Layer 2 of a small transformer language model trained on English Wikipedia (10 layers, counted from 0, width 128).
A neuron's activation on a vector x is SiLU(gate . x) times (in . x), where the dot is the dot product.

Input weights of the MLP neurons that the questions are about. A number n stands for (n - 128) times 0.0034.
n54 gate: 169, 128, 135, 146, 149, 98, 129, 178, 121, 85, 160, 161, 102, 156, 124, 114, 167, 81, 116, 110, 201, 83, 162, 116, 112, 95, 127, 179, 92, 102, 136, 152, 168, 166, 148, 178, 95, 141, 198, 93, 146, 87, 97, 173, 179, 151, 140, 110, 104, 61, 188, 104, 128, 141, 167, 49, 65, 138, 142, 57, 118, 141, 193, 85, 133, 109, 137, 108, 105, 109, 124, 166, 115, 127, 212, 213, 128, 90, 108, 117, 70, 189, 181, 33, 129, 89, 141, 124, 33, 97, 103, 172, 116, 76, 81, 84, 150, 19, 206, 84, 97, 139, 111, 38, 110, 116, 143, 113, 189, 76, 75, 127, 171, 103, 140, 137, 46, 141, 153, 133, 88, 170, 183, 182, 150, 183, 116, 97
n80 gate: 71, 118, 92, 136, 180, 127, 60, 107, 63, 120, 148, 159, 166, 56, 161, 98, 98, 135, 175, 122, 214, 195, 110, 124, 83, 117, 148, 163, 68, 123, 158, 102, 125, 88, 148, 149, 71, 192, 139, 65, 76, 226, 134, 144, 163, 64, 133, 136, 116, 129, 190, 157, 114, 113, 100, 129, 108, 161, 110, 156, 182, 128, 167, 135, 51, 105, 134, 177, 132, 72, 166, 135, 130, 104, 64, 202, 67, 170, 94, 19, 225, 99, 134, 130, 79, 207, 127, 170, 112, 116, 59, 113, 134, 117, 95, 120, 119, 85, 124, 146, 156, 143, 86, 110, 157, 164, 150, 159, 150, 122, 143, 143, 162, 88, 157, 195, 149, 147, 139, 75, 109, 130, 97, 132, 137, 133, 108, 125
n95 gate: 174, 131, 77, 179, 112, 71, 44, 144, 118, 143, 107, 98, 105, 158, 176, 110, 124, 98, 145, 155, 165, 168, 83, 102, 150, 83, 124, 126, 125, 70, 159, 130, 104, 107, 192, 134, 122, 77, 107, 65, 106, 111, 125, 129, 150, 131, 81, 190, 161, 178, 117, 191, 195, 195, 169, 173, 130, 146, 197, 155, 66, 105, 48, 192, 83, 141, 98, 155, 91, 107, 181, 125, 75, 159, 156, 125, 72, 116, 98, 136, 110, 62, 177, 144, 99, 129, 169, 117, 193, 105, 123, 120, 178, 149, 107, 170, 145, 132, 93, 109, 182, 140, 155, 116, 102, 143, 164, 104, 241, 193, 175, 99, 136, 83, 137, 99, 147, 162, 136, 128, 146, 148, 120, 139, 68, 168, 124, 141
n227 gate: 138, 132, 91, 106, 91, 73, 172, 191, 72, 139, 151, 134, 182, 153, 114, 130, 114, 82, 116, 123, 156, 110, 95, 41, 59, 48, 156, 166, 98, 145, 105, 133, 106, 180, 138, 156, 102, 148, 90, 120, 43, 151, 196, 164, 60, 142, 179, 158, 119, 36, 109, 195, 145, 192, 169, 152, 71, 81, 161, 131, 107, 11, 157, 80, 44, 156, 130, 91, 87, 128, 97, 118, 179, 119, 155, 132, 107, 149, 119, 167, 146, 105, 103, 123, 117, 121, 134, 234, 143, 128, 128, 64, 107, 175, 179, 132, 95, 107, 110, 106, 137, 155, 73, 199, 194, 175, 83, 141, 157, 74, 194, 196, 127, 164, 102, 98, 110, 83, 82, 41, 119, 122, 168, 141, 136, 61, 191, 61
n404 gate: 180, 172, 126, 137, 124, 63, 121, 160, 194, 161, 112, 226, 113, 191, 163, 124, 118, 144, 135, 132, 132, 161, 206, 185, 120, 101, 127, 187, 110, 127, 142, 182, 156, 80, 75, 150, 126, 156, 132, 7, 171, 126, 136, 118, 211, 102, 136, 110, 177, 175, 147, 178, 119, 129, 121, 111, 129, 111, 89, 107, 148, 169, 98, 77, 74, 168, 106, 86, 70, 115, 122, 132, 131, 130, 129, 207, 40, 153, 29, 168, 149, 103, 206, 175, 215, 129, 97, 212, 95, 126, 70, 61, 127, 152, 211, 51, 77, 191, 168, 177, 119, 103, 115, 150, 97, 141, 174, 65, 107, 99, 102, 106, 156, 136, 141, 125, 121, 140, 152, 119, 158, 80, 106, 142, 52, 106, 134, 134
n467 gate: 125, 249, 109, 101, 168, 134, 109, 100, 128, 148, 169, 136, 177, 150, 161, 89, 119, 195, 114, 140, 113, 198, 177, 135, 128, 191, 132, 154, 67, 116, 126, 182, 74, 141, 140, 106, 134, 68, 95, 122, 171, 68, 151, 127, 140, 118, 174, 108, 104, 164, 164, 215, 97, 103, 130, 180, 159, 165, 121, 117, 162, 62, 133, 188, 75, 131, 165, 97, 169, 148, 149, 172, 192, 154, 119, 153, 61, 150, 161, 114, 139, 126, 123, 92, 106, 130, 84, 222, 105, 135, 88, 187, 67, 73, 132, 104, 126, 107, 74, 151, 114, 108, 156, 147, 98, 116, 113, 107, 95, 27, 109, 125, 105, 133, 160, 88, 202, 207, 161, 79, 141, 147, 30, 116, 104, 120, 168, 111
n54 in: 125, 114, 83, 107, 159, 123, 115, 134, 106, 111, 150, 179, 76, 177, 122, 100, 148, 137, 162, 81, 134, 124, 146, 84, 149, 106, 134, 180, 91, 89, 68, 148, 195, 175, 150, 168, 71, 126, 133, 112, 100, 78, 47, 158, 122, 201, 109, 138, 107, 87, 120, 76, 111, 158, 167, 41, 69, 153, 136, 112, 195, 187, 178, 76, 96, 138, 172, 101, 103, 139, 94, 119, 74, 108, 170, 152, 112, 118, 85, 129, 90, 157, 207, 38, 125, 105, 146, 155, 114, 89, 72, 111, 125, 91, 94, 90, 155, 55, 155, 95, 97, 120, 125, 64, 146, 111, 105, 94, 173, 128, 126, 124, 139, 109, 140, 129, 88, 156, 154, 122, 85, 207, 202, 151, 175, 191, 118, 67
n80 in: 119, 79, 42, 104, 129, 134, 153, 86, 142, 32, 173, 129, 143, 92, 98, 148, 179, 148, 122, 116, 150, 166, 108, 173, 201, 162, 146, 124, 156, 95, 177, 182, 89, 38, 73, 185, 150, 125, 120, 79, 112, 91, 157, 155, 179, 133, 124, 118, 113, 69, 136, 109, 100, 119, 85, 75, 122, 173, 115, 112, 158, 142, 103, 144, 123, 81, 33, 151, 179, 99, 120, 122, 128, 133, 47, 114, 53, 136, 132, 117, 159, 191, 30, 161, 148, 90, 141, 107, 99, 77, 108, 162, 19, 86, 115, 134, 93, 158, 119, 113, 134, 118, 171, 105, 139, 86, 123, 153, 91, 125, 105, 166, 133, 138, 168, 161, 93, 215, 59, 95, 123, 105, 101, 92, 101, 93, 100, 103
n95 in: 155, 133, 81, 168, 129, 65, 37, 136, 105, 131, 128, 131, 122, 148, 207, 100, 118, 144, 144, 186, 211, 157, 99, 99, 148, 107, 115, 127, 129, 112, 141, 120, 135, 114, 185, 130, 131, 135, 99, 95, 106, 125, 100, 175, 168, 111, 90, 178, 130, 159, 98, 193, 159, 159, 174, 114, 173, 138, 161, 157, 79, 153, 22, 206, 85, 157, 64, 166, 84, 125, 151, 152, 95, 175, 143, 129, 103, 115, 117, 118, 139, 44, 175, 89, 109, 108, 149, 113, 148, 114, 93, 117, 150, 155, 105, 159, 158, 146, 97, 115, 106, 153, 114, 127, 131, 113, 120, 90, 158, 168, 119, 115, 125, 80, 81, 121, 136, 120, 124, 125, 159, 167, 125, 123, 110, 156, 126, 73
n227 in: 186, 123, 105, 137, 90, 17, 154, 167, 94, 95, 187, 166, 107, 123, 109, 99, 78, 92, 106, 124, 149, 116, 122, 50, 76, 100, 142, 142, 199, 111, 72, 92, 95, 166, 141, 137, 111, 124, 143, 117, 46, 157, 198, 126, 55, 122, 168, 138, 160, 27, 87, 220, 142, 173, 130, 121, 96, 124, 168, 172, 129, 23, 133, 49, 65, 176, 146, 117, 136, 138, 95, 110, 138, 78, 129, 166, 139, 85, 120, 147, 140, 96, 102, 174, 149, 136, 114, 191, 181, 129, 81, 77, 116, 166, 113, 104, 94, 159, 136, 120, 145, 143, 98, 163, 175, 146, 92, 121, 144, 116, 190, 151, 32, 104, 124, 95, 105, 96, 38, 49, 111, 125, 139, 127, 174, 85, 145, 103
n404 in: 128, 141, 71, 87, 127, 125, 70, 113, 228, 147, 110, 126, 153, 172, 124, 135, 163, 139, 99, 182, 127, 166, 193, 221, 134, 54, 125, 120, 114, 139, 178, 138, 120, 135, 63, 94, 75, 122, 162, 169, 132, 146, 102, 115, 175, 181, 140, 116, 188, 129, 162, 163, 198, 110, 110, 109, 225, 174, 141, 84, 127, 205, 123, 102, 146, 143, 107, 97, 157, 75, 131, 127, 127, 149, 104, 204, 41, 67, 136, 86, 155, 103, 183, 164, 227, 140, 117, 109, 88, 168, 75, 113, 100, 148, 172, 41, 114, 148, 219, 150, 126, 50, 131, 152, 110, 163, 116, 84, 37, 168, 121, 65, 156, 117, 162, 141, 214, 148, 166, 138, 150, 118, 136, 116, 81, 75, 172, 155
n467 in: 112, 191, 138, 135, 211, 126, 105, 75, 141, 155, 161, 113, 145, 127, 187, 101, 146, 179, 99, 147, 124, 157, 111, 170, 180, 168, 151, 183, 91, 91, 131, 160, 143, 156, 75, 155, 142, 65, 63, 155, 110, 75, 143, 156, 108, 112, 140, 139, 105, 141, 152, 214, 101, 103, 132, 133, 115, 151, 101, 151, 156, 106, 133, 102, 147, 169, 177, 180, 154, 54, 204, 153, 189, 101, 97, 142, 76, 183, 191, 88, 143, 130, 137, 105, 65, 169, 9, 200, 123, 136, 83, 154, 84, 124, 127, 142, 193, 156, 145, 167, 74, 108, 148, 138, 94, 89, 151, 149, 177, 70, 132, 139, 158, 94, 94, 88, 180, 198, 143, 64, 124, 107, 62, 164, 150, 109, 155, 116

Each question shows a token from some text and the vector x that enters the MLP there. A number n stands for (n - 128) times 0.013.

" security": 133, 74, 125, 134, 158, 145, 144, 159, 113, 137, 147, 114, 107, 148, 89, 132, 152, 95, 101, 106, 135, 140, 181, 102, 118, 121, 119, 108, 191, 117, 119, 141, 124, 141, 150, 126, 125, 121, 115, 129, 103, 116, 147, 144, 131, 125, 140, 140, 140, 130, 113, 87, 133, 136, 117, 117, 151, 127, 108, 131, 124, 102, 109, 112, 110, 155, 106, 146, 122, 140, 104, 141, 157, 122, 86, 110, 110, 135, 125, 87, 145, 105, 116, 103, 110, 126, 103, 106, 147, 122, 108, 144, 107, 109, 141, 113, 168, 122, 122, 134, 139, 123, 134, 123, 116, 100, 123, 164, 120, 178, 141, 145, 108, 113, 107, 138, 168, 125, 142, 130, 151, 161, 105, 126, 125, 127, 147, 142
Which of these neurons fires most? n54

" ": 137, 108, 155, 113, 130, 136, 155, 115, 120, 114, 115, 133, 154, 122, 109, 106, 111, 111, 142, 116, 155, 110, 139, 127, 152, 89, 143, 126, 127, 125, 139, 150, 136, 141, 133, 118, 123, 150, 130, 116, 129, 121, 144, 131, 117, 123, 116, 111, 103, 125, 117, 123, 137, 73, 137, 126, 127, 81, 143, 121, 96, 145, 110, 121, 153, 125, 102, 126, 183, 133, 139, 124, 107, 149, 115, 134, 121, 100, 134, 113, 145, 114, 130, 117, 101, 108, 126, 134, 134, 119, 86, 116, 141, 102, 130, 157, 120, 127, 102, 138, 132, 154, 142, 113, 142, 115, 163, 147, 118, 101, 187, 114, 100, 130, 131, 125, 156, 144, 158, 158, 144, 128, 92, 134, 125, 95, 108, 119
Which two neurons fire most, strongest first? n54, n80

";": 101, 135, 161, 162, 140, 143, 156, 115, 123, 148, 140, 130, 171, 130, 117, 113, 160, 105, 107, 145, 125, 159, 174, 131, 122, 117, 136, 145, 140, 127, 150, 104, 122, 142, 153, 112, 116, 147, 152, 115, 109, 112, 117, 116, 150, 133, 144, 146, 137, 119, 137, 105, 142, 132, 132, 94, 135, 139, 120, 129, 118, 158, 118, 106, 157, 108, 170, 106, 106, 114, 140, 120, 142, 149, 149, 150, 189, 123, 156, 129, 109, 119, 109, 151, 93, 122, 133, 160, 123, 89, 138, 98, 152, 156, 140, 141, 124, 114, 106, 144, 140, 179, 136, 98, 141, 145, 136, 102, 114, 111, 145, 117, 94, 89, 114, 142, 164, 138, 132, 149, 147, 116, 122, 112, 138, 142, 115, 103
Which of these neurons fires most? n467

".": 140, 110, 162, 142, 162, 156, 166, 124, 139, 123, 134, 130, 127, 135, 112, 160, 149, 113, 124, 127, 146, 124, 130, 124, 161, 102, 143, 130, 121, 118, 120, 169, 142, 155, 142, 121, 138, 140, 157, 96, 94, 120, 153, 107, 121, 134, 150, 124, 122, 99, 161, 118, 147, 112, 105, 144, 154, 146, 136, 124, 112, 172, 110, 137, 156, 133, 184, 98, 109, 113, 97, 147, 151, 147, 124, 121, 154, 108, 132, 133, 109, 112, 156, 127, 97, 109, 90, 119, 143, 150, 141, 107, 144, 112, 146, 140, 154, 137, 116, 119, 154, 180, 129, 105, 119, 152, 126, 153, 115, 126, 146, 125, 100, 109, 131, 91, 160, 120, 148, 120, 145, 126, 132, 151, 92, 126, 119, 106
Which of these neurons fires most? n80

"ator": 102, 86, 146, 130, 171, 108, 143, 94, 80, 136, 144, 127, 120, 127, 122, 121, 140, 91, 136, 119, 163, 109, 137, 119, 134, 143, 155, 146, 166, 80, 130, 141, 100, 151, 136, 113, 154, 120, 136, 147, 136, 122, 117, 135, 138, 156, 143, 132, 93, 144, 90, 135, 92, 132, 116, 145, 119, 142, 113, 137, 111, 110, 110, 127, 105, 165, 115, 126, 139, 122, 126, 127, 165, 133, 124, 124, 119, 143, 158, 99, 131, 80, 147, 137, 86, 141, 115, 116, 104, 134, 106, 169, 94, 110, 84, 122, 130, 139, 98, 143, 119, 129, 125, 131, 110, 109, 136, 134, 142, 142, 130, 122, 86, 116, 147, 119, 160, 121, 153, 146, 141, 149, 129, 120, 116, 115, 139, 170
Which of these neurons fires most? n467

" Edward": 131, 133, 115, 163, 148, 82, 113, 96, 128, 149, 100, 145, 87, 154, 99, 163, 125, 94, 154, 162, 150, 145, 97, 139, 165, 129, 161, 122, 141, 129, 89, 126, 138, 146, 115, 126, 170, 113, 147, 118, 95, 114, 112, 138, 134, 119, 163, 140, 117, 127, 114, 114, 108, 142, 115, 142, 164, 121, 150, 141, 137, 97, 76, 129, 144, 146, 132, 144, 88, 136, 117, 150, 114, 123, 127, 121, 138, 128, 118, 130, 154, 132, 118, 106, 110, 104, 161, 129, 113, 131, 127, 120, 123, 152, 106, 134, 127, 113, 87, 84, 140, 171, 138, 101, 105, 120, 117, 113, 120, 121, 140, 143, 138, 90, 156, 147, 167, 146, 132, 142, 149, 140, 109, 146, 122, 134, 122, 128
Which two neurons fire most, strongest first? n95, n404

"af": 144, 80, 156, 136, 165, 133, 149, 130, 103, 164, 97, 128, 116, 129, 125, 97, 137, 81, 164, 167, 128, 104, 97, 154, 145, 112, 118, 140, 133, 89, 125, 152, 117, 135, 144, 131, 157, 128, 141, 167, 114, 123, 157, 125, 109, 160, 160, 120, 144, 151, 112, 123, 99, 88, 133, 132, 144, 123, 115, 103, 144, 129, 100, 155, 115, 127, 145, 147, 123, 120, 117, 95, 119, 110, 109, 124, 122, 120, 127, 108, 116, 129, 133, 143, 126, 106, 129, 113, 133, 132, 104, 144, 115, 136, 71, 151, 114, 132, 112, 133, 103, 139, 115, 122, 108, 91, 150, 126, 61, 157, 150, 128, 117, 173, 170, 158, 137, 116, 147, 102, 142, 116, 129, 96, 138, 111, 147, 147
Which three neurons fire most, strongest first? n54, n227, n95

" of": 133, 92, 154, 109, 135, 133, 125, 137, 115, 130, 114, 126, 108, 118, 91, 144, 103, 122, 145, 108, 161, 113, 129, 129, 135, 105, 137, 155, 124, 124, 120, 138, 122, 125, 104, 110, 122, 158, 152, 98, 130, 124, 128, 187, 123, 125, 139, 126, 121, 119, 138, 130, 137, 112, 125, 111, 125, 124, 115, 116, 115, 146, 99, 109, 127, 142, 168, 122, 146, 115, 136, 137, 130, 109, 135, 132, 149, 103, 122, 120, 113, 126, 105, 125, 141, 119, 131, 155, 142, 95, 94, 108, 121, 149, 100, 153, 138, 147, 142, 141, 126, 167, 91, 123, 121, 127, 117, 120, 82, 144, 145, 125, 121, 107, 159, 136, 179, 134, 157, 162, 155, 125, 119, 124, 124, 128, 155, 123
Which three neurons fire most, strongest first? n404, n467, n54

"s": 84, 102, 169, 120, 167, 165, 139, 129, 135, 136, 150, 130, 107, 138, 142, 144, 141, 86, 105, 97, 135, 102, 128, 165, 106, 157, 102, 141, 130, 108, 97, 144, 116, 140, 143, 152, 144, 200, 109, 112, 157, 142, 138, 106, 96, 121, 156, 170, 144, 115, 171, 125, 91, 103, 141, 142, 163, 154, 106, 176, 110, 138, 105, 110, 146, 151, 135, 149, 146, 140, 110, 111, 99, 138, 136, 109, 142, 130, 118, 103, 139, 92, 144, 158, 126, 118, 108, 103, 87, 136, 131, 141, 144, 111, 122, 139, 115, 131, 112, 125, 143, 152, 146, 89, 125, 96, 130, 124, 113, 148, 135, 114, 118, 114, 184, 97, 136, 114, 130, 115, 162, 147, 115, 147, 124, 150, 106, 98
Which two neurons fire most, strongest first? n227, n404

"led": 128, 81, 135, 163, 125, 151, 139, 180, 141, 134, 91, 138, 122, 150, 136, 101, 143, 85, 159, 123, 130, 158, 145, 127, 129, 149, 139, 122, 119, 137, 140, 129, 123, 140, 141, 138, 131, 163, 150, 132, 137, 138, 151, 128, 141, 124, 160, 137, 81, 163, 118, 118, 147, 125, 133, 130, 86, 109, 132, 125, 146, 163, 122, 109, 155, 107, 145, 149, 153, 137, 112, 111, 134, 123, 128, 138, 116, 148, 155, 105, 133, 117, 129, 118, 113, 84, 138, 108, 118, 138, 157, 150, 116, 116, 138, 134, 110, 133, 141, 120, 121, 95, 110, 104, 120, 115, 103, 116, 133, 131, 133, 179, 130, 126, 107, 122, 169, 131, 130, 158, 160, 102, 90, 125, 119, 121, 154, 141
Which neuron fires most, and how strongly? n227, at about 0.13

",": 103, 110, 142, 128, 138, 154, 131, 132, 145, 114, 127, 132, 116, 137, 124, 131, 121, 115, 112, 134, 148, 145, 144, 144, 107, 106, 151, 114, 143, 108, 156, 136, 142, 148, 146, 123, 157, 138, 131, 104, 113, 131, 161, 139, 100, 98, 93, 169, 110, 138, 161, 126, 136, 115, 123, 107, 127, 140, 132, 157, 118, 132, 128, 117, 142, 122, 156, 130, 177, 104, 121, 120, 129, 150, 137, 152, 140, 128, 149, 126, 111, 114, 132, 160, 114, 113, 113, 108, 115, 126, 130, 103, 111, 144, 123, 128, 137, 114, 122, 128, 102, 166, 121, 113, 117, 151, 147, 126, 116, 96, 146, 156, 114, 113, 127, 149, 181, 148, 153, 138, 129, 120, 133, 120, 130, 127, 100, 137
Which of these neurons fires most? n227

" Case": 94, 125, 118, 166, 172, 129, 156, 126, 118, 153, 121, 104, 113, 163, 111, 121, 139, 106, 136, 146, 127, 135, 150, 137, 156, 128, 117, 128, 159, 128, 122, 118, 107, 182, 146, 108, 187, 166, 113, 107, 127, 128, 120, 152, 118, 128, 148, 104, 99, 129, 128, 125, 83, 142, 88, 101, 123, 128, 130, 128, 106, 101, 104, 119, 108, 176, 123, 135, 101, 124, 90, 149, 142, 140, 141, 127, 119, 125, 138, 123, 151, 101, 137, 142, 105, 134, 139, 141, 123, 98, 127, 141, 144, 153, 128, 135, 143, 137, 132, 125, 118, 138, 123, 130, 106, 120, 125, 120, 125, 155, 168, 160, 123, 87, 117, 134, 160, 127, 107, 132, 115, 150, 93, 150, 115, 119, 114, 153
Which of these neurons fires most? n95

" Fe": 112, 132, 131, 165, 108, 163, 146, 117, 116, 115, 149, 105, 163, 147, 124, 160, 149, 99, 147, 141, 130, 104, 125, 117, 150, 110, 135, 156, 138, 126, 151, 136, 160, 138, 148, 108, 148, 104, 145, 140, 122, 122, 102, 117, 103, 156, 144, 186, 128, 190, 127, 109, 74, 144, 118, 145, 147, 130, 123, 115, 103, 129, 121, 127, 95, 173, 127, 105, 148, 119, 124, 123, 156, 127, 113, 99, 168, 116, 92, 107, 166, 143, 115, 130, 136, 101, 141, 133, 123, 121, 153, 116, 114, 145, 103, 135, 142, 152, 116, 121, 137, 160, 125, 117, 110, 125, 140, 98, 131, 144, 177, 122, 84, 99, 134, 123, 133, 109, 146, 160, 107, 143, 85, 117, 109, 157, 144, 123
Which of these neurons fires most? n404

" The": 137, 116, 123, 139, 130, 105, 168, 154, 136, 136, 171, 117, 120, 137, 110, 131, 149, 109, 125, 144, 133, 117, 127, 155, 124, 141, 142, 128, 133, 154, 118, 107, 165, 158, 140, 104, 124, 138, 155, 92, 90, 117, 157, 136, 129, 126, 150, 132, 133, 116, 128, 150, 117, 132, 120, 97, 142, 119, 78, 127, 117, 137, 135, 107, 119, 142, 146, 115, 134, 129, 132, 124, 124, 121, 144, 88, 108, 128, 155, 126, 145, 133, 134, 106, 128, 77, 171, 131, 108, 140, 141, 114, 119, 139, 134, 165, 101, 136, 119, 141, 119, 132, 112, 132, 121, 116, 132, 127, 144, 106, 133, 117, 134, 133, 156, 119, 180, 125, 142, 140, 145, 150, 114, 115, 129, 129, 111, 119
Which neuron fires most, and how strongly? n227, at about 0.12

"5": 148, 118, 133, 125, 136, 111, 116, 118, 119, 107, 129, 123, 156, 148, 122, 117, 143, 104, 168, 100, 150, 76, 126, 138, 152, 143, 124, 112, 110, 96, 100, 101, 128, 163, 98, 127, 165, 117, 116, 115, 141, 108, 152, 150, 73, 162, 145, 136, 133, 148, 146, 106, 117, 143, 130, 127, 95, 126, 108, 110, 120, 128, 112, 123, 118, 129, 153, 141, 152, 138, 136, 124, 145, 140, 93, 120, 178, 93, 146, 127, 145, 69, 126, 114, 120, 106, 165, 133, 133, 130, 123, 137, 130, 116, 127, 122, 138, 141, 119, 121, 138, 179, 125, 111, 152, 137, 115, 143, 110, 121, 142, 123, 110, 131, 121, 151, 173, 156, 122, 127, 127, 89, 119, 131, 120, 110, 118, 118
Which of these neurons fires most? n404

"==": 158, 138, 141, 149, 104, 116, 177, 75, 143, 144, 130, 128, 126, 142, 127, 153, 119, 104, 128, 139, 125, 147, 129, 105, 123, 84, 162, 98, 114, 136, 125, 135, 142, 139, 140, 126, 122, 169, 150, 111, 133, 91, 129, 146, 126, 123, 185, 132, 157, 102, 130, 172, 103, 136, 133, 116, 127, 128, 140, 177, 113, 157, 133, 136, 87, 118, 144, 93, 117, 137, 142, 122, 144, 153, 82, 126, 115, 126, 140, 101, 112, 70, 127, 116, 126, 140, 136, 126, 116, 75, 104, 125, 152, 137, 201, 124, 82, 85, 114, 165, 125, 127, 131, 87, 100, 124, 131, 135, 112, 120, 141, 137, 110, 104, 126, 120, 152, 132, 163, 161, 159, 160, 104, 119, 120, 117, 114, 135
Which of these neurons fires most? n404

" switch": 141, 138, 130, 102, 128, 109, 165, 145, 110, 150, 155, 158, 143, 146, 140, 135, 123, 106, 139, 136, 133, 111, 163, 129, 92, 106, 116, 125, 140, 119, 99, 150, 109, 124, 144, 97, 128, 133, 121, 140, 107, 102, 147, 129, 113, 127, 157, 146, 136, 144, 140, 101, 103, 95, 135, 87, 62, 110, 116, 137, 158, 117, 92, 98, 121, 138, 106, 182, 148, 113, 110, 136, 117, 126, 118, 105, 164, 128, 129, 108, 136, 164, 145, 153, 80, 127, 120, 166, 129, 109, 118, 159, 89, 59, 148, 154, 158, 95, 150, 157, 138, 153, 116, 111, 122, 108, 109, 125, 112, 155, 138, 174, 126, 82, 104, 147, 150, 138, 109, 122, 138, 114, 117, 134, 121, 95, 149, 151
Which neuron fires most, and how strongly? n227, at about 0.21

"ed": 104, 92, 130, 137, 141, 147, 140, 133, 98, 105, 83, 114, 123, 123, 111, 148, 121, 80, 140, 138, 138, 132, 117, 133, 155, 152, 132, 150, 148, 130, 130, 125, 119, 144, 142, 150, 133, 169, 139, 153, 114, 114, 156, 146, 145, 113, 159, 139, 120, 167, 119, 111, 122, 120, 165, 131, 146, 106, 118, 162, 110, 170, 131, 121, 142, 124, 129, 130, 145, 135, 157, 120, 157, 115, 103, 141, 132, 152, 152, 121, 135, 79, 134, 112, 117, 100, 132, 123, 120, 138, 134, 158, 104, 88, 119, 129, 148, 132, 119, 104, 91, 108, 118, 89, 110, 110, 114, 110, 132, 132, 130, 149, 121, 100, 166, 138, 164, 134, 130, 147, 140, 96, 73, 131, 105, 93, 146, 106
Which neuron fires most, and how strongly? n227, at about 0.17

" between": 151, 67, 165, 119, 96, 99, 144, 132, 98, 97, 111, 124, 141, 96, 95, 128, 115, 100, 110, 98, 134, 122, 119, 133, 108, 83, 86, 136, 136, 160, 135, 111, 149, 134, 136, 94, 94, 116, 132, 106, 128, 114, 157, 133, 97, 122, 133, 143, 133, 116, 125, 158, 109, 153, 121, 106, 120, 125, 122, 121, 138, 134, 103, 84, 150, 145, 144, 117, 149, 139, 108, 111, 144, 117, 125, 120, 120, 149, 117, 140, 130, 130, 102, 135, 109, 125, 120, 157, 134, 96, 102, 137, 93, 127, 96, 121, 145, 173, 167, 136, 130, 134, 149, 122, 105, 128, 132, 153, 114, 129, 141, 165, 111, 129, 121, 162, 165, 149, 166, 124, 149, 150, 119, 114, 94, 84, 123, 111
Which two neurons fire most, strongest first? n227, n95

"le": 76, 80, 154, 131, 162, 174, 122, 127, 139, 131, 128, 125, 136, 147, 101, 114, 99, 105, 128, 139, 143, 77, 162, 126, 136, 112, 136, 109, 124, 158, 92, 115, 131, 175, 159, 128, 145, 168, 110, 77, 110, 145, 131, 100, 100, 132, 141, 121, 144, 138, 115, 122, 99, 151, 121, 153, 169, 142, 154, 204, 123, 132, 123, 135, 99, 121, 143, 167, 116, 147, 115, 122, 114, 98, 136, 112, 112, 103, 114, 95, 123, 149, 137, 156, 134, 116, 144, 153, 123, 122, 111, 125, 110, 106, 128, 119, 99, 123, 127, 131, 110, 117, 124, 61, 114, 98, 137, 77, 134, 119, 126, 149, 108, 121, 138, 123, 152, 120, 113, 129, 130, 105, 95, 138, 115, 104, 120, 117
Which neuron fires most, and how strongly? n467, at about 0.013

"Mi": 143, 121, 128, 120, 162, 111, 126, 141, 148, 122, 145, 128, 134, 140, 111, 87, 156, 99, 139, 139, 137, 105, 145, 137, 117, 131, 134, 104, 131, 84, 141, 152, 138, 161, 132, 91, 192, 117, 133, 131, 146, 129, 149, 137, 127, 155, 192, 165, 112, 132, 136, 134, 62, 150, 128, 134, 147, 99, 126, 121, 114, 152, 117, 154, 119, 137, 118, 112, 122, 133, 141, 162, 139, 125, 116, 143, 142, 123, 118, 128, 147, 136, 126, 124, 126, 134, 141, 130, 107, 123, 148, 96, 152, 163, 136, 145, 122, 152, 115, 149, 101, 165, 104, 163, 129, 110, 119, 101, 133, 171, 183, 146, 154, 125, 127, 131, 137, 148, 127, 131, 143, 160, 114, 127, 90, 140, 103, 135
Which of these neurons fires most? n95

"8": 135, 131, 141, 117, 140, 137, 120, 75, 103, 122, 136, 141, 156, 148, 104, 115, 155, 110, 136, 74, 102, 121, 143, 145, 129, 124, 130, 119, 116, 131, 114, 111, 161, 153, 126, 117, 121, 161, 125, 129, 151, 152, 171, 127, 96, 108, 160, 134, 143, 105, 112, 109, 110, 171, 109, 156, 121, 131, 104, 117, 121, 121, 109, 109, 118, 124, 125, 121, 151, 151, 144, 132, 125, 152, 96, 149, 163, 103, 140, 139, 151, 79, 135, 159, 124, 103, 157, 106, 85, 143, 125, 117, 130, 102, 145, 108, 106, 139, 156, 129, 141, 145, 94, 112, 131, 123, 120, 120, 138, 114, 150, 126, 101, 98, 154, 116, 168, 169, 135, 136, 101, 76, 137, 151, 109, 169, 119, 116
Which neuron fires most, and how strongly? n95, at about 0.11

"eastern": 126, 89, 133, 150, 139, 143, 127, 107, 114, 159, 97, 124, 125, 136, 97, 135, 164, 100, 146, 100, 121, 126, 109, 113, 120, 106, 146, 127, 129, 140, 126, 134, 159, 152, 124, 92, 132, 116, 120, 110, 120, 140, 123, 156, 132, 130, 145, 116, 120, 134, 136, 114, 128, 130, 148, 137, 148, 121, 136, 122, 122, 146, 88, 128, 153, 112, 120, 200, 127, 160, 123, 108, 145, 120, 122, 174, 154, 140, 91, 123, 104, 133, 113, 109, 135, 128, 132, 117, 133, 115, 105, 112, 84, 130, 124, 124, 111, 119, 129, 157, 117, 134, 177, 134, 111, 101, 143, 154, 116, 159, 138, 165, 138, 171, 83, 114, 169, 154, 126, 101, 162, 122, 134, 107, 129, 119, 106, 135
Which of these neurons fires most? n227

" watch": 124, 115, 143, 133, 143, 123, 166, 143, 110, 135, 178, 141, 122, 121, 89, 77, 130, 103, 132, 122, 135, 129, 145, 156, 134, 96, 125, 123, 137, 74, 123, 129, 112, 119, 145, 131, 138, 96, 108, 128, 119, 115, 139, 152, 128, 122, 131, 133, 144, 145, 151, 118, 110, 111, 124, 83, 85, 103, 112, 145, 122, 114, 118, 100, 113, 131, 105, 179, 136, 140, 100, 169, 137, 113, 103, 139, 128, 111, 142, 86, 125, 171, 144, 155, 100, 133, 120, 153, 107, 119, 83, 130, 107, 114, 171, 138, 130, 99, 142, 174, 154, 171, 147, 123, 140, 118, 105, 142, 108, 138, 143, 151, 155, 97, 146, 185, 159, 153, 105, 126, 138, 132, 102, 124, 115, 137, 140, 150
Which neuron fires most, and how strongly? n80, at about 0.72